Layer 14 of a small transformer language model trained on English Wikipedia (17 layers, counted from 0, width 128).
Take only the direct path to the model's output, skipping the later layers: a vector added to the residual stream pushes a token's score in proportion to its dot product with that token's output vector.

Output vectors of the tokens that the questions are about. A number n stands for (n - 500) times 0.0022.
" information": 339,803,239,527,367,667,392,504,737,244,621,537,309,324,519,247,371,588,468,496,701,432,361,515,408,496,453,469,493,227,487,581,719,492,834,610,324,660,583,546,387,218,433,488,575,521,479,574,645,520,575,483,461,774,282,455,412,679,512,321,538,478,144,172,594,647,618,684,437,699,355,599,537,753,573,623,423,326,488,616,412,627,589,426,356,559,441,326,454,654,580,789,625,407,438,451,688,404,420,685,458,213,552,503,749,483,598,522,314,581,634,479,384,571,532,351,406,652,360,499,698,377,539,541,147,618,694,428
"§": 513,483,281,526,289,551,89,665,657,167,411,402,284,492,502,343,558,389,657,346,724,469,172,252,474,393,422,386,723,318,350,483,464,488,756,564,767,564,360,615,451,300,578,684,527,414,521,23,561,438,488,618,449,585,311,753,641,591,645,823,658,578,428,745,348,585,470,407,664,511,354,750,395,702,399,581,271,383,646,500,436,745,496,714,673,492,597,398,456,632,227,698,175,415,468,438,618,251,405,504,546,644,236,226,499,808,753,928,759,367,440,463,518,468,580,389,785,387,539,172,579,452,613,572,376,756,573,611
"weight": 499,532,216,580,410,560,448,369,523,525,666,689,621,616,597,508,234,158,657,288,531,267,212,323,430,352,189,773,635,433,281,431,468,371,540,465,716,570,513,661,229,144,696,342,621,239,661,326,795,595,808,725,221,597,464,725,252,498,500,701,670,680,268,603,520,682,534,736,553,643,295,681,385,805,226,750,471,651,335,483,189,510,420,534,816,308,449,418,660,579,566,748,618,426,463,599,657,498,717,551,502,483,453,506,425,405,748,774,725,528,340,61,521,534,234,502,444,479,584,489,402,460,638,407,91,449,661,459
"ster": 181,752,371,460,173,607,428,424,675,628,710,696,219,649,450,649,515,302,349,223,933,448,531,192,470,456,348,393,644,463,469,398,610,460,383,571,658,547,770,402,362,507,720,463,406,435,497,576,431,699,767,305,445,571,615,429,274,447,592,442,550,762,673,578,391,373,600,609,749,623,220,411,632,628,420,497,428,536,626,86,456,288,546,396,833,548,748,360,290,427,417,486,453,436,508,392,376,510,738,409,614,699,290,660,464,452,632,436,548,501,321,567,497,575,373,579,361,485,534,169,594,731,733,393,384,440,808,563
"fer": 426,863,575,487,622,453,264,545,545,371,637,508,185,523,774,607,660,496,593,328,552,479,505,284,371,605,582,793,587,328,860,451,500,470,614,270,622,500,553,410,259,385,705,424,651,488,347,199,375,308,216,759,509,555,609,560,488,617,607,757,370,501,547,625,395,455,409,501,468,742,324,510,447,370,385,482,263,507,615,453,594,310,461,683,545,309,660,309,525,608,344,440,734,438,492,263,326,644,567,334,658,640,285,356,219,343,645,776,402,198,487,465,356,483,720,574,429,722,599,602,454,622,588,611,535,433,702,521
"ist": 676,524,474,495,510,387,236,319,495,611,653,461,392,726,389,346,663,304,420,664,528,500,504,362,517,491,597,659,520,561,491,152,794,378,292,699,130,540,575,820,231,702,731,541,359,552,589,629,716,306,688,266,509,496,534,376,658,255,598,242,382,594,716,703,490,521,414,523,552,690,599,380,724,500,152,653,550,505,528,484,829,647,548,312,179,614,547,370,229,657,439,259,521,481,499,434,484,370,689,474,453,513,407,561,393,581,341,653,340,622,318,596,485,536,512,550,677,527,487,369,514,629,556,813,451,418,207,409
"de": 525,338,549,605,353,409,452,492,733,626,519,568,715,629,694,531,403,465,620,429,370,550,538,268,534,326,603,333,615,413,426,250,543,336,544,441,590,581,523,227,676,672,464,465,528,624,544,340,541,291,645,499,557,576,715,381,569,567,681,585,434,746,261,698,422,246,430,576,542,639,422,371,780,640,511,449,242,648,524,388,550,379,587,555,512,742,674,596,473,565,445,752,337,582,519,507,494,608,453,295,353,358,122,574,275,322,485,409,401,318,806,326,650,438,698,427,503,514,269,322,438,488,324,705,579,561,544,608
"ible": 498,533,528,526,421,427,235,454,358,381,520,520,498,451,665,219,369,643,798,659,691,552,413,90,355,711,286,297,783,441,535,702,642,606,635,265,483,540,298,816,537,324,484,706,586,408,498,628,388,385,741,441,408,481,208,463,395,854,657,605,573,297,777,576,268,484,641,354,686,723,648,471,431,249,402,561,482,711,318,352,422,567,514,623,498,370,377,349,537,551,700,607,266,369,512,318,754,200,578,498,498,335,443,219,555,356,769,776,589,403,602,678,393,479,740,256,770,473,696,606,548,298,533,669,548,292,358,457

Each question shows what one neuron of this layer's MLP adds at an activation of 1. A number n stands for (n - 500) times 0.0014.

n180: 624,666,269,394,458,268,431,591,488,328,586,463,612,500,454,440,338,503,521,400,633,426,579,506,536,465,656,434,317,397,535,637,322,482,546,675,566,547,515,625,616,363,608,542,431,406,442,288,515,428,526,410,291,342,585,334,646,521,569,474,438,394,369,353,717,476,540,392,583,549,453,413,632,718,598,569,657,670,425,556,354,561,636,394,609,419,590,382,439,418,426,727,512,509,504,497,598,512,581,485,428,491,470,457,562,542,503,450,518,511,378,531,632,525,444,455,441,554,526,488,468,479,523,485,321,542,503,641
Which two tokens does it push up most, strongest first? " information", "weight"

n29: 650,542,420,707,407,473,559,621,685,388,405,529,532,428,376,383,379,480,552,513,429,303,431,581,421,367,621,409,387,524,403,293,415,542,454,503,461,418,503,531,497,461,382,543,401,642,506,494,566,411,648,436,323,673,525,447,405,565,468,443,433,545,307,588,556,540,484,530,426,580,521,483,654,411,469,597,525,462,424,506,286,328,604,563,533,442,560,468,508,437,658,567,384,659,525,475,586,470,515,439,408,497,534,514,613,626,592,656,595,435,630,461,524,622,597,581,442,528,332,540,384,607,703,547,601,528,442,526
Which of these tokens does it push up most? "de"

n273: 558,554,467,680,474,561,580,602,645,435,428,418,324,384,561,462,459,464,406,518,612,448,577,493,423,627,471,539,541,364,400,566,496,478,292,460,465,580,582,484,600,530,490,487,494,521,465,337,658,632,525,355,612,394,430,378,506,462,412,901,654,590,500,417,370,553,485,429,396,468,543,659,471,474,475,244,526,400,437,457,433,344,493,699,519,517,393,574,454,613,659,518,544,472,486,339,440,625,380,724,412,459,641,503,604,592,509,570,368,565,507,680,357,554,643,702,538,487,344,494,460,662,237,497,493,379,490,359
Which of these tokens does it push up most? " information"

n412: 407,609,417,463,644,358,486,593,589,580,591,634,415,377,632,634,432,489,337,443,473,584,481,395,392,580,387,495,461,601,543,414,466,608,500,495,600,585,484,471,544,457,522,538,361,446,456,661,585,419,553,384,405,478,598,599,339,519,656,390,511,334,382,421,562,481,590,537,546,558,398,652,433,450,492,469,511,534,602,561,480,447,595,453,532,564,417,576,432,456,577,622,399,587,391,484,379,572,529,366,605,436,311,445,722,572,575,477,583,525,640,724,648,402,503,481,347,465,613,506,513,459,461,428,447,511,319,463
Which of these tokens does it push up most? "ster"

n53: 407,482,524,582,438,638,339,558,402,316,483,476,540,616,457,592,486,425,606,335,646,514,580,520,334,476,580,415,544,488,555,469,387,497,551,630,551,696,622,525,594,398,388,669,475,449,410,371,462,633,429,531,521,520,294,467,578,562,358,551,379,541,475,363,644,552,604,443,598,543,529,458,369,532,458,546,534,527,464,468,423,500,512,443,671,476,468,531,386,401,517,396,648,587,183,637,531,362,482,578,397,646,432,767,520,449,460,433,558,500,546,539,559,470,602,377,375,418,447,603,626,374,478,342,555,520,558,616
Which of these tokens does it push down most? "ist"

n229: 667,350,335,520,538,416,535,412,477,524,523,594,542,563,235,436,351,587,450,578,491,716,589,533,472,497,450,561,425,528,520,682,599,639,403,397,304,582,676,635,565,454,573,488,485,398,427,703,548,344,571,367,428,374,465,443,419,415,514,511,506,609,578,488,558,557,431,403,574,379,424,450,497,485,540,472,433,650,517,470,509,443,737,444,749,497,508,486,393,527,520,667,571,528,535,503,563,623,443,448,575,503,559,525,545,360,525,674,483,424,436,427,536,608,477,338,512,506,362,417,677,648,525,463,407,372,269,435
Which of these tokens does it push up most? "ist"

n118: 595,408,658,505,522,404,441,546,481,503,522,489,612,522,527,586,391,231,344,508,550,537,497,446,723,436,645,492,337,610,527,652,412,503,479,566,500,497,566,318,500,586,698,514,601,378,537,534,544,525,554,461,434,573,469,486,467,517,532,495,526,484,470,480,450,630,537,394,364,497,474,349,378,569,738,366,584,487,436,532,527,402,543,508,481,452,406,547,403,458,341,567,514,617,479,486,563,563,503,589,564,453,353,661,408,512,375,456,719,365,592,456,399,284,382,508,646,362,495,420,415,645,401,395,563,642,618,546
Which of these tokens does it push down most? "ible"

n57: 486,331,630,288,520,533,443,547,671,543,542,457,406,511,451,313,593,650,425,629,591,439,569,523,445,565,382,409,482,539,453,559,270,449,406,410,579,500,288,472,332,489,590,605,624,548,426,465,401,570,505,408,652,599,480,533,575,284,600,560,529,500,467,221,479,510,438,558,545,511,485,418,402,465,330,654,551,422,517,506,589,518,645,449,710,591,630,418,337,449,450,605,472,459,429,544,444,522,533,458,506,517,642,670,644,584,425,656,458,550,549,466,403,515,423,584,531,534,391,454,437,449,500,645,587,559,491,521
Which of these tokens does it push down most? "weight"

n83: 534,479,539,486,532,418,468,403,520,386,508,570,495,598,557,698,477,719,439,429,357,535,532,360,528,383,497,519,489,448,559,285,694,676,516,640,529,426,342,776,503,479,451,618,543,546,546,523,453,446,544,554,305,431,569,472,401,546,522,404,462,649,571,479,587,497,489,414,485,326,613,631,591,442,401,432,703,448,358,535,593,378,538,549,534,620,357,585,574,488,354,456,539,639,386,481,494,604,663,531,596,422,457,448,430,460,541,408,441,391,287,497,634,319,531,633,441,457,449,436,550,361,533,565,679,440,380,511
Which of these tokens does it push up most? "ist"